Layer 2 of a small transformer language model trained on English Wikipedia (13 layers, counted from 0, width 128).
A neuron's activation on a vector x is SiLU(gate . x) times (in . x), where the dot is the dot product.

Input weights of the MLP neurons that the questions are about. A number n stands for (n - 500) times 0.0018.
n6 gate: 639 287 535 458 639 764 674 421 364 550 579 591 539 469 677 403 377 702 464 547 575 441 401 591 405 451 579 331 643 511 377 303 662 426 506 397 264 510 448 692 480 358 349 462 511 449 517 592 352 619 549 462 579 378 390 649 551 507 600 303 421 541 432 615 573 531 404 581 593 451 539 570 604 611 298 543 339 459 487 503 493 426 445 210 331 350 433 416 485 610 578 374 444 615 400 672 503 418 517 404 421 444 326 374 454 643 427 397 404 541 352 196 484 580 376 550 594 700 550 506 477 728 425 594 554 570 401 640
n18 gate: 484 647 552 475 553 342 613 564 489 660 311 416 323 319 414 418 347 481 536 754 485 582 376 704 470 628 555 714 511 292 507 357 437 562 592 553 689 541 433 319 403 478 429 482 642 597 609 612 415 709 500 579 590 582 589 467 444 335 661 291 323 344 560 898 427 632 568 596 413 429 303 592 432 469 534 435 323 694 540 307 559 552 508 712 391 679 456 423 305 517 534 571 462 385 517 615 566 468 463 504 240 624 478 475 493 751 598 449 551 270 233 436 600 551 496 645 572 396 317 577 511 515 317 637 379 522 438 351
n38 gate: 703 481 421 475 557 317 639 504 699 244 375 531 508 354 418 546 402 570 568 350 657 525 527 522 363 404 633 576 359 496 496 450 482 581 468 560 633 699 542 335 407 308 374 692 520 615 507 493 727 641 259 433 586 389 553 563 817 489 408 553 550 455 430 389 525 203 549 581 575 677 404 672 632 254 526 460 276 374 507 681 762 482 402 422 282 420 315 283 536 723 500 440 549 589 354 406 379 518 438 732 421 377 435 431 408 434 455 515 569 526 588 364 479 763 456 428 736 504 507 483 536 613 564 674 477 471 515 559
n40 gate: 540 706 274 574 851 623 554 444 525 514 430 595 629 476 443 588 355 481 554 500 500 450 400 636 437 519 696 399 559 619 735 573 625 646 398 149 603 592 525 222 521 368 437 402 692 493 418 626 544 455 528 500 311 529 592 448 415 794 534 726 504 335 733 548 615 534 690 433 440 550 389 733 571 267 347 475 716 541 368 319 507 386 515 271 530 511 489 530 418 415 496 482 462 644 415 472 572 532 533 747 518 511 421 399 288 517 427 446 529 474 312 639 631 584 504 439 656 565 370 597 635 372 468 662 648 442 604 470
n43 gate: 511 549 325 570 561 275 591 624 452 558 526 482 625 452 655 567 599 522 721 403 349 510 391 417 417 500 559 707 434 249 531 348 476 435 576 394 517 278 454 386 456 410 670 418 433 280 532 454 400 581 543 598 790 740 443 444 563 377 590 624 554 223 633 684 377 528 539 374 514 484 507 483 642 518 461 649 278 458 551 538 497 424 543 691 443 674 606 769 466 722 598 626 357 538 391 562 597 446 679 444 324 543 352 384 467 490 399 592 469 652 592 592 580 548 376 534 461 446 497 624 490 564 359 639 430 282 504 507
n115 gate: 583 500 477 520 647 635 753 493 462 565 407 489 630 464 623 416 614 430 493 556 280 547 496 496 521 496 608 229 609 515 541 383 517 434 453 507 409 451 483 643 720 651 578 473 657 528 621 659 531 613 487 801 391 272 473 247 493 562 513 539 384 342 595 352 359 207 624 329 350 554 544 542 343 530 394 479 550 670 326 455 500 626 461 252 489 400 293 287 444 363 472 463 280 482 545 464 438 605 462 475 538 533 718 610 480 652 500 441 531 336 557 590 490 535 524 393 412 715 362 361 701 310 636 543 478 445 566 659
n126 gate: 364 555 706 555 510 345 511 289 603 457 547 482 673 403 302 477 470 557 553 439 352 556 270 429 650 557 449 467 507 555 701 341 737 379 376 542 663 578 305 405 356 432 638 258 507 558 428 586 304 569 477 565 477 374 321 480 568 597 447 566 477 583 677 415 467 673 552 533 476 528 472 483 399 450 497 620 531 716 751 500 423 646 677 478 559 420 326 458 439 276 432 568 437 613 428 522 586 408 483 483 397 468 401 477 500 382 484 353 490 490 513 646 477 416 453 817 616 698 477 462 362 347 530 448 389 580 251 500
n150 gate: 361 652 539 537 432 711 580 546 500 571 610 550 537 490 540 693 497 569 629 572 465 376 370 246 316 435 426 520 653 534 517 406 493 489 374 474 573 348 397 579 446 545 426 720 730 503 454 531 266 703 530 685 470 472 600 368 441 596 545 443 334 393 458 723 309 281 222 483 578 494 381 448 574 573 641 612 465 413 307 711 699 597 575 452 359 456 592 303 494 742 626 563 486 444 570 497 536 265 497 274 662 486 473 510 563 526 422 500 381 560 428 745 443 459 552 384 529 363 534 565 301 610 513 425 445 503 362 402
n151 gate: 385 412 551 678 443 400 607 484 473 566 693 655 433 685 523 492 585 247 488 645 732 622 533 623 532 129 441 512 615 632 539 668 728 323 379 289 465 571 707 559 511 480 647 743 386 579 620 424 480 572 765 659 381 417 443 619 512 313 460 456 450 430 496 480 492 524 436 655 472 504 689 273 778 575 516 500 396 659 281 360 625 520 419 700 669 426 624 724 577 350 409 421 374 520 493 556 400 427 476 676 707 299 404 574 299 426 288 550 578 625 421 496 207 484 641 268 460 529 481 363 691 548 477 520 296 701 632 659
n168 gate: 514 450 555 581 553 477 568 404 519 484 597 426 417 416 449 516 529 288 513 571 711 447 571 317 451 371 531 564 611 602 407 388 380 490 537 332 396 429 606 374 396 379 566 531 646 543 540 530 726 697 556 234 443 379 631 578 679 429 536 690 700 454 409 568 593 381 299 671 407 509 547 513 663 448 428 586 470 507 462 334 590 620 260 631 536 494 721 634 520 485 588 596 574 572 380 319 436 264 523 599 586 619 250 621 312 524 448 551 516 454 593 587 447 545 474 478 434 656 542 580 539 530 503 393 555 340 544 356
n180 gate: 558 629 707 577 583 558 492 757 440 519 293 512 350 465 563 382 492 714 500 397 496 522 488 631 535 564 578 313 523 595 345 544 454 512 423 284 443 294 606 420 667 320 439 351 353 291 407 512 824 430 382 473 615 446 573 569 604 413 496 465 664 655 338 512 583 461 605 474 738 382 400 241 668 411 473 609 477 566 761 639 500 542 500 731 453 357 394 504 230 496 658 438 685 615 461 547 328 407 489 418 437 572 504 549 412 680 478 413 82 539 624 453 341 451 261 444 454 293 564 428 398 242 396 378 650 628 512 527
n6 in: 403 507 326 540 479 468 775 447 480 503 573 532 496 618 604 384 497 540 514 531 384 343 594 483 500 442 607 574 493 504 442 274 583 587 672 460 390 393 735 648 320 483 504 362 581 333 391 322 390 497 493 545 624 486 341 521 597 302 408 390 635 513 330 469 612 599 570 513 525 487 241 579 458 434 300 595 353 535 588 405 356 386 429 116 574 429 152 454 630 715 632 467 340 701 388 585 536 547 706 542 382 385 460 398 543 474 500 616 510 482 546 397 403 606 363 561 529 615 527 432 350 359 467 340 460 493 500 646
n18 in: 587 551 541 426 497 346 556 596 487 536 521 528 318 329 448 474 427 380 582 741 435 741 377 439 449 676 600 589 581 547 430 395 547 525 700 532 443 500 532 356 373 389 493 471 439 544 514 514 383 500 526 402 542 621 455 662 466 211 519 562 480 364 483 706 573 593 462 532 466 640 419 613 363 532 718 151 449 646 451 457 437 534 424 482 538 526 427 569 353 450 666 551 649 422 348 386 267 549 463 565 202 493 327 500 539 683 500 490 731 572 337 445 435 613 617 533 466 605 503 484 523 521 376 555 514 351 535 246
n38 in: 504 492 716 466 611 520 475 857 688 625 436 727 462 426 562 250 787 626 387 571 545 423 383 696 388 358 479 605 440 504 559 392 568 754 504 408 671 420 508 432 747 500 351 572 291 488 731 657 516 262 488 444 729 644 477 504 264 461 423 639 212 672 769 504 661 443 350 641 626 370 704 357 455 424 690 535 715 415 333 508 630 432 659 496 565 233 453 554 372 541 190 481 557 548 636 440 403 504 536 484 387 388 322 359 316 646 579 492 508 508 284 439 381 682 524 527 515 446 535 534 496 618 543 672 677 441 575 456
n40 in: 551 646 373 297 607 540 406 452 542 539 492 448 603 477 322 521 252 549 521 246 635 556 376 770 547 481 374 468 399 469 659 463 532 421 259 232 665 557 631 504 510 464 607 486 688 478 445 533 529 344 379 369 378 608 700 291 583 628 467 588 500 470 616 457 669 573 606 431 302 549 496 550 647 458 289 528 595 721 591 401 461 536 493 477 606 433 521 448 468 450 591 452 456 612 188 541 645 671 529 716 437 579 402 475 279 622 588 450 436 441 241 283 493 575 379 535 557 463 677 398 553 371 594 570 462 574 774 482
n43 in: 428 516 735 689 646 544 566 584 430 280 383 549 688 311 672 519 632 334 808 629 508 542 443 464 583 484 647 631 647 385 811 422 398 541 541 504 516 480 677 476 770 504 676 642 462 564 316 599 657 536 561 476 642 334 523 389 488 508 565 528 684 323 559 603 515 705 648 583 693 668 492 543 701 392 376 454 404 560 742 419 699 350 355 558 536 709 368 610 598 591 575 436 561 453 394 571 644 443 394 620 412 574 519 585 310 215 118 601 376 556 448 536 527 441 383 573 391 656 539 448 613 681 492 419 167 461 459 607
n115 in: 231 491 508 706 610 639 581 544 643 412 322 451 523 413 217 587 441 378 596 679 539 537 527 526 668 567 587 223 444 491 453 554 504 478 574 656 521 504 488 769 579 702 422 390 628 573 548 630 683 972 451 712 463 328 545 138 436 720 674 698 521 222 345 311 369 76 631 504 382 551 563 432 259 577 383 596 413 483 433 496 398 397 337 377 308 403 259 340 374 448 435 279 350 590 698 346 620 579 436 435 370 603 629 348 512 617 536 289 618 557 492 553 297 406 572 437 520 469 407 613 793 382 633 597 368 416 679 634
n126 in: 535 489 490 577 709 294 458 474 564 564 515 583 404 456 359 392 636 431 472 489 471 402 511 464 718 549 535 148 449 618 518 432 431 428 410 684 660 395 215 482 433 420 481 500 516 533 563 537 287 540 716 650 331 504 288 515 427 640 138 500 550 602 562 558 407 493 430 483 548 266 519 511 504 558 537 592 467 416 780 318 543 475 515 365 656 378 636 568 153 227 335 625 500 442 393 408 435 570 486 570 341 477 387 518 472 316 459 457 543 489 621 626 430 460 529 710 591 564 486 514 389 637 465 504 427 571 325 419
n150 in: 758 545 575 468 440 452 708 448 507 478 625 572 679 382 411 715 688 654 557 453 396 589 446 408 199 588 500 586 500 710 543 317 482 504 525 637 650 515 332 405 355 621 164 643 806 275 318 511 343 463 461 522 546 272 475 316 595 536 493 372 468 517 459 684 518 429 481 409 459 507 397 376 702 426 701 683 392 578 514 615 558 511 384 461 179 540 381 345 556 616 663 378 617 618 717 348 589 369 380 407 511 443 586 406 588 541 576 439 313 373 472 613 355 482 649 460 418 496 558 476 446 433 582 508 337 662 412 615
n151 in: 594 744 614 575 496 208 404 385 474 26 509 613 232 597 564 701 414 326 504 613 735 715 432 439 579 555 375 581 390 566 319 432 474 377 475 496 391 683 529 439 454 509 500 608 463 474 575 799 448 800 714 839 564 456 529 666 697 466 508 661 194 385 544 627 367 656 699 504 411 417 495 435 438 232 381 568 721 381 313 67 539 382 674 445 518 504 590 369 414 500 680 537 361 715 383 459 422 377 392 633 581 677 483 479 466 385 570 461 513 629 459 491 382 591 729 333 577 754 328 632 832 527 356 271 500 539 482 641
n168 in: 442 710 521 569 661 495 594 482 294 671 557 838 172 628 500 328 262 199 697 740 305 621 654 343 715 411 696 724 698 495 372 360 558 355 710 453 572 563 367 246 721 531 758 615 347 545 236 288 438 604 608 193 309 406 697 388 540 283 459 560 404 677 410 774 394 418 505 500 381 301 542 727 660 779 532 482 614 595 478 319 403 321 138 780 432 377 549 662 532 379 541 440 435 536 504 555 626 400 340 673 622 248 496 522 435 559 610 593 465 463 653 550 409 611 362 311 517 659 535 293 677 312 608 541 486 474 500 527
n180 in: 594 528 643 462 524 396 389 584 353 446 458 345 58 623 554 451 574 417 604 555 500 287 529 595 402 295 504 642 547 406 481 639 453 537 421 429 425 567 526 324 458 354 705 463 248 314 372 520 563 504 666 425 469 614 628 433 335 488 413 568 684 544 275 520 539 480 440 421 500 500 496 598 384 633 791 362 620 270 741 508 383 602 496 537 440 423 616 626 496 624 678 556 399 532 253 326 331 622 516 432 420 500 148 566 731 341 252 326 430 484 541 456 451 605 430 631 405 353 791 393 391 391 355 561 284 550 537 833

Each question shows a token from some text and the vector x that enters the MLP there. A number n stands for (n - 500) times 0.0096.

"-": 394 521 555 385 382 456 622 324 513 452 540 447 446 409 709 534 378 430 458 484 481 575 383 490 300 508 535 565 404 511 492 404 512 440 575 650 496 656 753 553 541 442 490 389 520 506 492 479 375 439 517 536 537 563 351 463 429 508 727 549 522 542 539 455 407 499 600 588 537 439 580 589 572 526 610 378 463 492 680 590 370 548 490 474 567 545 554 686 504 689 438 403 561 587 725 505 523 548 342 248 562 581 568 394 482 526 626 564 509 478 286 381 548 582 415 413 568 438 455 563 403 495 529 347 586 510 465 499
The three highest activations, in order: n6, n18, n126

"c": 339 484 584 450 437 386 462 364 603 471 567 547 454 541 485 471 500 339 537 483 407 553 319 419 364 504 496 585 511 595 574 385 541 576 433 514 558 382 662 464 588 425 531 246 349 530 544 443 344 488 456 453 462 507 516 484 542 395 502 518 504 533 471 440 452 531 445 600 429 434 605 613 548 586 288 345 535 491 534 552 614 537 405 549 490 448 299 635 521 495 424 469 568 484 522 466 465 515 500 172 552 796 493 417 407 349 637 398 475 595 478 518 335 467 461 403 444 425 198 558 409 441 519 506 505 402 424 551
Which neuron lights up most? n168

" first": 370 667 615 485 399 511 406 486 531 424 597 487 471 433 504 554 482 359 474 469 520 605 424 431 425 497 530 525 382 551 449 607 634 512 384 644 521 643 699 471 441 397 557 561 586 582 469 518 406 508 782 291 567 612 397 529 453 398 739 549 591 513 454 566 531 628 532 530 485 389 707 550 500 616 431 545 433 512 423 499 442 470 602 587 673 554 488 571 470 595 475 378 594 469 581 355 307 517 491 376 437 453 494 573 566 341 742 495 512 460 529 563 216 543 545 529 569 522 430 495 549 624 556 431 519 417 397 493
Which neuron lights up most? n151

"p": 381 532 496 512 421 273 554 472 494 502 669 482 560 534 409 563 349 508 457 557 357 561 206 399 316 603 397 565 502 595 459 564 599 638 441 668 590 558 678 513 508 364 514 329 606 383 496 539 424 619 627 468 539 426 559 507 551 551 525 558 546 694 418 316 472 628 514 564 446 389 645 623 512 591 432 451 385 437 557 568 446 481 535 559 630 354 351 691 579 657 380 440 523 404 528 508 475 495 501 451 513 528 684 552 459 470 561 442 459 480 446 552 371 441 365 430 635 597 348 464 436 586 419 462 539 480 435 460
Which neuron fires most, and how strongly? n180, at about 0.69

"st": 481 612 500 392 398 485 561 503 528 356 669 512 508 349 502 452 519 353 520 433 407 481 260 441 282 542 588 570 368 606 508 415 464 527 543 647 517 524 582 464 446 426 541 353 362 562 480 579 303 609 584 386 498 557 383 529 518 586 596 506 641 473 315 556 612 640 408 459 517 450 751 649 458 578 225 351 552 582 543 490 476 525 459 568 402 579 476 615 519 545 405 447 546 524 729 446 406 527 452 353 544 475 487 484 397 480 576 440 424 501 464 551 223 582 341 498 681 438 432 469 478 362 473 451 492 474 454 509
Which neuron fires most, and how strongly? n168, at about 2

"que": 385 532 683 435 555 424 536 447 478 480 695 513 439 580 464 255 412 573 487 468 595 495 553 461 474 464 765 651 395 618 487 464 647 564 508 611 488 557 538 616 492 431 547 478 458 706 452 514 332 482 573 459 672 423 490 443 436 561 696 576 461 563 437 446 588 590 601 484 399 440 605 444 576 478 536 327 730 562 567 634 554 574 471 387 476 564 565 514 513 644 346 560 501 474 646 534 434 538 310 339 380 620 509 477 475 385 547 329 530 687 510 465 530 491 502 523 434 506 358 448 465 395 554 517 461 353 420 513
Which neuron lights up most? n40

"ter": 575 540 576 438 343 368 548 499 644 320 515 514 459 429 396 451 320 505 602 390 487 492 413 498 354 378 561 518 416 627 611 410 648 525 559 729 469 535 631 551 453 319 523 473 585 538 598 639 367 460 491 364 534 484 477 487 465 586 581 525 557 646 393 401 619 480 642 498 503 461 571 647 539 413 507 404 365 580 595 519 608 496 546 464 717 444 454 576 575 486 433 585 544 644 672 482 520 554 580 529 617 533 651 446 533 409 570 313 466 460 446 367 460 434 402 504 571 615 499 564 457 368 484 516 590 396 383 360
Which neuron fires most, and how strongly? n38, at about 1.7

"\n": 355 555 656 424 390 475 573 454 545 435 404 431 270 494 552 565 494 424 378 536 546 530 277 438 463 545 613 528 490 523 531 541 438 386 555 477 545 697 663 468 616 470 645 526 586 417 504 369 470 518 445 481 699 614 506 472 369 496 766 601 493 532 385 509 514 616 594 414 523 529 672 480 547 730 461 461 525 483 346 589 449 540 548 549 457 479 395 521 613 639 571 428 567 510 735 501 461 562 509 478 637 479 528 544 441 468 637 393 451 512 375 518 545 568 481 223 488 452 504 559 525 312 590 455 530 471 453 473
The three highest activations, in order: n151, n126, n180

",": 477 615 575 472 346 529 462 519 552 502 515 449 393 516 512 598 305 394 464 541 492 509 443 445 302 607 435 840 419 501 512 459 405 471 598 757 503 581 729 506 598 434 520 448 509 545 449 509 441 567 499 435 704 595 441 703 422 492 832 556 481 524 445 528 516 526 538 544 437 459 613 559 548 471 577 466 507 586 457 728 543 543 567 423 522 547 523 592 555 658 482 434 562 569 597 493 497 525 567 358 606 522 552 436 528 385 654 502 432 548 313 542 402 494 419 416 479 509 506 517 397 511 558 450 510 459 607 512
Which neuron lights up most? n18

"te": 370 637 614 473 346 462 555 373 651 393 522 514 632 517 423 407 495 395 470 440 574 598 379 478 437 503 628 637 298 719 536 481 614 598 461 621 439 588 488 571 409 364 603 447 478 679 457 633 482 338 467 320 531 466 432 593 514 502 611 556 440 512 357 578 465 624 606 529 494 334 479 502 530 493 628 471 522 455 578 559 494 502 550 397 543 509 541 536 532 664 294 550 558 569 601 410 408 571 461 360 505 566 690 543 646 509 496 377 483 478 549 396 287 683 356 504 534 439 385 560 559 417 513 457 555 574 466 434
Which neuron lights up most? n38

" issue": 451 530 619 514 363 378 541 501 625 513 566 444 452 566 484 456 429 454 561 397 546 479 308 394 350 746 652 425 479 510 559 496 585 484 641 651 388 432 689 536 614 358 587 434 724 462 416 574 366 466 539 459 587 588 488 526 356 581 718 509 648 529 350 481 485 584 553 543 525 433 541 663 413 664 507 491 610 407 519 561 425 649 628 477 520 483 596 469 422 649 489 392 460 536 461 473 449 484 473 368 527 455 527 396 618 386 585 503 544 494 452 482 344 531 305 619 563 600 398 398 590 437 457 413 500 388 505 418
Which neuron lights up most? n6

"==": 308 594 570 430 394 612 493 432 570 401 362 458 462 479 452 543 430 462 400 482 508 485 419 442 375 557 549 512 646 556 511 633 481 446 681 611 414 502 850 477 613 514 554 448 564 447 493 487 423 489 475 320 490 430 509 455 490 447 657 642 548 584 564 538 493 435 615 531 558 504 549 639 563 674 455 421 629 486 264 618 385 572 537 634 599 507 402 536 653 606 579 390 532 563 711 439 444 534 455 317 594 707 560 507 470 481 423 435 558 518 419 413 424 491 486 296 614 548 518 544 620 336 656 492 513 541 522 461
The three highest activations, in order: n115, n168, n126

"qui": 415 513 467 520 346 307 533 386 519 461 770 476 593 521 490 308 359 516 490 376 458 465 440 401 460 405 683 325 455 517 393 460 664 563 509 649 606 716 643 536 563 327 406 501 466 616 578 590 211 434 570 488 527 441 557 504 455 559 602 581 445 592 342 462 516 575 502 526 387 459 616 478 569 633 539 637 499 503 524 658 379 523 541 493 701 510 383 532 618 575 524 463 487 524 591 463 458 480 517 297 605 502 430 598 496 433 518 463 577 643 550 398 366 581 636 342 507 454 376 511 470 407 581 536 537 502 507 519
Which neuron lights up most? n6

"n": 230 630 522 470 508 397 513 470 618 478 459 515 494 416 377 484 463 445 486 463 463 653 473 488 601 473 501 448 511 562 481 306 498 518 541 512 458 503 619 575 464 403 577 290 356 313 540 487 415 539 593 525 603 648 508 540 648 454 666 524 675 479 387 472 661 416 451 654 344 572 778 634 482 482 460 450 446 613 599 597 462 549 330 471 531 452 512 580 615 583 416 422 532 498 555 451 333 483 385 467 519 610 634 519 540 642 501 395 526 557 464 500 461 500 389 504 614 390 483 520 414 368 556 546 579 423 403 519
Which neuron lights up most? n168

" up": 258 426 529 527 455 450 559 442 561 566 453 477 528 442 651 571 423 418 482 502 474 648 374 372 302 537 558 451 290 541 528 634 522 467 630 695 388 565 575 454 578 469 555 372 556 427 492 637 349 565 489 372 373 596 329 526 439 560 572 530 603 729 542 454 435 434 552 565 555 364 583 542 450 667 408 528 531 582 509 524 435 521 585 526 630 474 523 556 606 533 383 385 493 534 651 505 549 594 359 387 540 651 611 477 502 329 637 506 507 524 281 505 713 484 450 610 410 549 375 502 628 453 484 411 503 409 479 519
Which neuron fires most, and how strongly? n115, at about 1.6

"ur": 443 612 564 466 436 498 436 425 492 632 502 448 563 591 552 290 588 488 444 453 253 513 444 533 394 415 659 247 473 669 595 541 366 558 587 644 582 580 574 529 504 388 454 358 431 559 513 437 438 491 663 399 451 531 441 420 436 512 673 473 426 505 386 341 537 524 596 651 528 348 649 474 595 532 415 484 492 444 493 610 485 524 632 443 530 594 420 628 535 730 411 365 560 634 454 484 486 489 372 314 527 535 521 516 442 652 473 347 632 500 504 441 517 467 545 515 659 468 499 470 467 379 550 462 576 353 453 509
Which neuron lights up most? n6

" a": 430 642 598 389 508 518 522 500 539 420 509 419 465 374 541 543 480 566 459 450 517 560 533 429 384 576 445 587 381 475 576 629 474 573 503 826 509 726 677 464 597 355 582 358 546 404 507 524 373 524 620 336 409 517 438 616 509 421 736 506 569 438 523 497 437 431 558 508 513 425 567 497 571 675 522 599 499 566 379 584 510 488 624 448 718 527 468 570 389 846 452 464 555 458 550 371 470 546 350 203 503 440 659 563 618 339 557 407 482 573 439 451 476 547 554 384 611 442 481 508 491 485 542 433 495 529 541 431
The two highest activations, in order: n150, n126

" re": 324 547 712 435 433 451 538 325 614 509 661 407 487 540 432 633 530 438 577 358 494 576 473 478 341 521 489 362 508 460 578 406 644 546 575 877 423 578 464 497 591 457 540 391 600 462 528 565 470 408 438 479 524 517 527 441 379 523 701 506 460 597 269 466 530 386 571 574 561 422 688 584 543 479 373 490 498 501 487 498 509 532 476 420 535 471 524 572 451 784 417 467 597 507 675 491 469 547 389 189 563 530 552 440 551 424 604 581 486 447 457 313 490 743 424 520 388 480 525 544 482 479 537 460 466 489 572 558
Which neuron lights up most? n150

" F": 406 554 508 476 486 416 603 546 594 360 482 484 489 504 414 557 412 418 508 404 453 512 229 501 521 491 454 517 542 552 514 545 549 608 353 685 705 728 604 537 504 408 563 396 463 513 440 581 313 484 516 425 547 545 453 416 390 501 636 477 664 534 475 476 573 449 511 522 455 526 548 462 575 643 545 386 459 450 494 516 515 634 538 285 678 345 532 549 570 680 301 451 485 604 606 441 306 446 348 309 625 664 549 459 587 409 647 503 360 502 313 395 370 509 507 427 612 529 445 541 512 468 505 414 508 517 439 444
Which neuron lights up most? n150

"A": 388 538 508 510 546 464 598 542 563 485 524 496 407 412 441 432 526 423 493 388 468 547 452 420 357 576 417 476 471 476 454 726 484 597 486 722 583 670 700 492 574 440 629 469 648 381 397 458 357 534 563 292 584 626 436 536 419 338 702 610 581 542 392 527 413 530 626 496 500 379 503 466 564 694 538 476 599 511 497 492 559 496 550 383 662 560 453 571 435 660 330 537 538 529 549 413 516 606 476 347 519 544 462 587 617 448 517 433 575 685 489 256 577 579 468 394 649 412 497 537 357 490 550 476 446 574 269 491
Which neuron fires most, and how strongly? n151, at about 0.42

" ": 413 602 672 342 486 505 780 278 528 449 485 457 462 408 600 517 293 451 518 489 465 573 482 492 313 435 509 437 451 556 488 547 538 424 479 604 494 629 567 531 586 473 520 440 538 424 460 480 401 511 520 358 665 597 555 453 393 470 605 513 547 500 432 535 478 472 683 511 562 391 747 574 514 569 512 491 434 526 588 701 476 559 536 385 637 464 553 646 502 636 407 343 543 484 570 457 376 547 348 376 604 647 548 505 533 437 589 513 428 568 378 484 475 551 489 434 482 531 501 521 486 498 445 472 483 451 438 483
Which neuron lights up most? n150

"em": 425 572 614 477 331 398 595 408 631 520 616 457 507 631 392 412 508 501 520 493 651 551 321 423 377 475 700 389 415 548 661 504 593 455 616 547 508 563 595 563 599 316 486 503 432 501 529 684 478 435 372 382 546 638 415 468 529 493 592 481 457 447 453 591 543 475 509 621 491 484 638 585 489 454 577 433 593 331 387 496 554 446 636 358 596 487 387 520 588 571 422 402 493 558 541 481 535 500 368 218 542 594 508 393 529 427 528 302 576 475 579 592 271 520 398 491 640 617 484 457 408 420 455 499 727 582 319 478
The two highest activations, in order: n38, n6

"ain": 395 657 699 446 565 347 627 448 465 510 411 464 594 477 346 508 470 483 523 471 440 501 431 444 308 418 437 475 297 568 574 525 477 550 556 455 439 526 451 626 464 375 446 420 493 674 487 543 370 465 678 530 557 452 312 424 411 588 566 641 531 555 379 470 430 410 661 532 360 516 536 647 519 584 371 522 466 555 445 611 460 600 640 593 542 610 459 529 550 580 373 534 598 646 584 481 486 554 431 627 549 477 610 391 424 533 599 391 629 663 450 512 580 364 322 447 589 394 517 467 555 432 466 455 484 579 450 418
The three highest activations, in order: n40, n115, n180

" power": 317 573 683 479 292 417 567 543 441 428 403 460 674 638 418 378 460 512 552 425 424 501 468 524 417 598 565 465 391 557 616 441 428 498 549 567 430 540 629 567 600 433 514 373 615 476 523 501 379 557 512 631 527 454 383 423 364 646 672 555 553 554 340 454 464 412 643 439 319 459 489 654 480 647 345 427 478 456 520 554 462 481 633 399 603 352 502 577 356 634 412 360 489 545 532 399 442 471 331 374 677 561 554 415 507 482 552 556 549 471 504 552 529 613 278 535 487 638 298 501 621 518 550 426 487 552 510 406
Which neuron lights up most? n115

" S": 431 567 443 507 436 395 595 418 621 520 574 492 526 518 154 514 553 337 427 375 482 555 431 532 338 404 527 470 582 440 556 470 560 392 464 781 623 528 570 413 516 439 565 329 462 384 464 590 424 587 416 565 484 639 511 499 438 522 603 512 501 524 624 505 490 510 562 546 463 520 598 472 525 658 409 453 518 448 504 530 524 599 529 327 742 443 371 565 497 627 451 303 543 525 777 443 333 530 391 248 547 675 600 465 531 486 499 486 384 514 384 581 453 592 415 362 614 583 476 518 411 362 498 413 520 511 400 450
Which neuron lights up most? n115

"k": 273 626 619 502 413 559 558 395 620 340 580 532 610 449 381 477 503 480 530 454 452 662 501 511 397 497 523 455 565 535 417 516 632 513 530 621 551 565 550 360 557 499 466 408 550 340 537 483 386 484 447 502 575 557 507 531 390 550 600 497 551 545 403 473 597 494 480 489 221 331 458 637 502 447 488 565 575 618 567 575 468 526 529 563 478 481 290 714 539 544 277 506 509 472 334 499 516 520 536 314 484 604 509 458 441 532 456 223 414 522 381 590 425 567 482 523 680 536 448 496 387 526 460 316 594 493 498 484
Which neuron fires most, and how strongly? n40, at about 2

"ut": 495 696 623 629 447 389 576 351 584 411 536 379 555 430 549 328 502 468 463 479 299 541 473 532 323 582 699 552 350 572 590 344 559 580 448 413 400 487 513 511 497 463 511 463 601 487 433 478 420 408 485 487 551 637 393 454 534 619 561 478 594 604 502 399 557 563 568 617 468 464 693 562 648 396 396 397 374 520 456 527 598 552 635 465 499 466 496 598 517 719 325 499 536 552 472 442 495 443 277 581 576 656 609 430 371 537 618 435 704 578 461 543 411 525 405 608 585 558 388 576 415 455 436 481 534 473 493 438
Which neuron lights up most? n38

" the": 380 584 569 455 477 580 550 558 522 431 461 503 449 526 460 519 492 319 431 474 517 530 577 469 436 571 548 696 469 624 565 399 506 439 481 731 508 617 599 496 645 374 542 364 547 442 542 526 315 486 615 400 592 520 456 552 422 470 896 529 497 496 496 497 541 564 533 547 420 404 578 489 544 569 458 438 483 536 416 564 499 520 518 508 638 467 526 602 503 934 513 383 572 460 539 345 473 510 451 440 494 480 553 497 490 386 570 386 424 561 470 466 467 511 610 308 638 476 445 372 510 487 503 444 521 521 553 354
The three highest activations, in order: n151, n18, n126

"bo": 452 520 630 534 491 394 646 413 532 482 525 438 669 476 524 448 367 429 582 507 283 488 449 386 460 522 485 604 421 537 530 696 587 414 485 598 581 494 492 493 516 495 427 493 573 673 478 472 418 496 709 464 683 502 489 561 447 508 605 597 499 587 597 514 511 612 524 562 538 347 543 574 502 587 392 552 468 542 710 514 509 488 597 543 582 337 394 630 647 724 415 476 518 617 660 493 354 559 479 242 628 596 380 553 543 363 529 346 406 443 380 385 339 521 545 452 577 393 449 609 404 361 402 427 522 487 502 342
Which neuron lights up most? n150

"et": 484 779 704 562 422 511 547 432 602 531 561 429 482 405 378 375 459 388 544 528 528 539 250 503 358 570 739 565 358 490 486 508 500 460 534 657 514 367 677 450 546 327 416 545 321 479 418 547 280 481 488 551 633 524 581 542 478 532 609 577 528 574 427 406 520 521 586 498 595 432 608 521 587 552 501 392 492 554 566 512 481 536 561 450 639 517 346 630 533 633 432 480 534 528 621 462 460 492 293 625 532 662 454 411 492 547 506 307 665 565 457 504 319 415 401 561 719 440 577 541 449 576 478 475 665 525 568 505
Which neuron lights up most? n18

" place": 533 538 534 528 451 488 463 511 459 365 509 425 509 476 493 591 154 448 631 536 409 545 633 421 453 691 682 337 483 505 467 502 530 475 530 626 445 531 671 565 569 312 491 555 437 681 490 440 421 463 559 514 596 561 608 495 305 520 551 502 547 469 447 444 439 517 454 449 506 312 554 630 500 487 447 393 552 455 375 579 310 601 511 541 434 499 311 492 507 640 340 436 515 547 415 476 367 566 485 398 412 560 449 426 541 497 388 437 647 654 429 466 511 684 547 572 638 477 463 405 313 371 420 412 497 412 475 475
Which neuron lights up most? n6

"is": 556 653 614 449 410 481 400 436 558 439 546 454 503 663 408 349 452 548 423 364 441 553 447 478 445 554 534 446 505 524 601 497 523 620 543 539 526 552 647 558 518 490 520 493 501 392 545 394 287 350 464 437 515 525 459 471 486 528 587 560 410 460 467 523 576 545 506 610 466 401 606 554 632 580 516 246 384 523 639 676 465 601 533 453 414 461 424 601 413 558 510 344 602 551 511 434 485 603 401 148 515 540 604 488 643 445 575 395 634 603 439 533 557 586 338 518 521 532 422 512 449 468 575 541 505 586 371 466
Which neuron fires most, and how strongly? n43, at about 0.81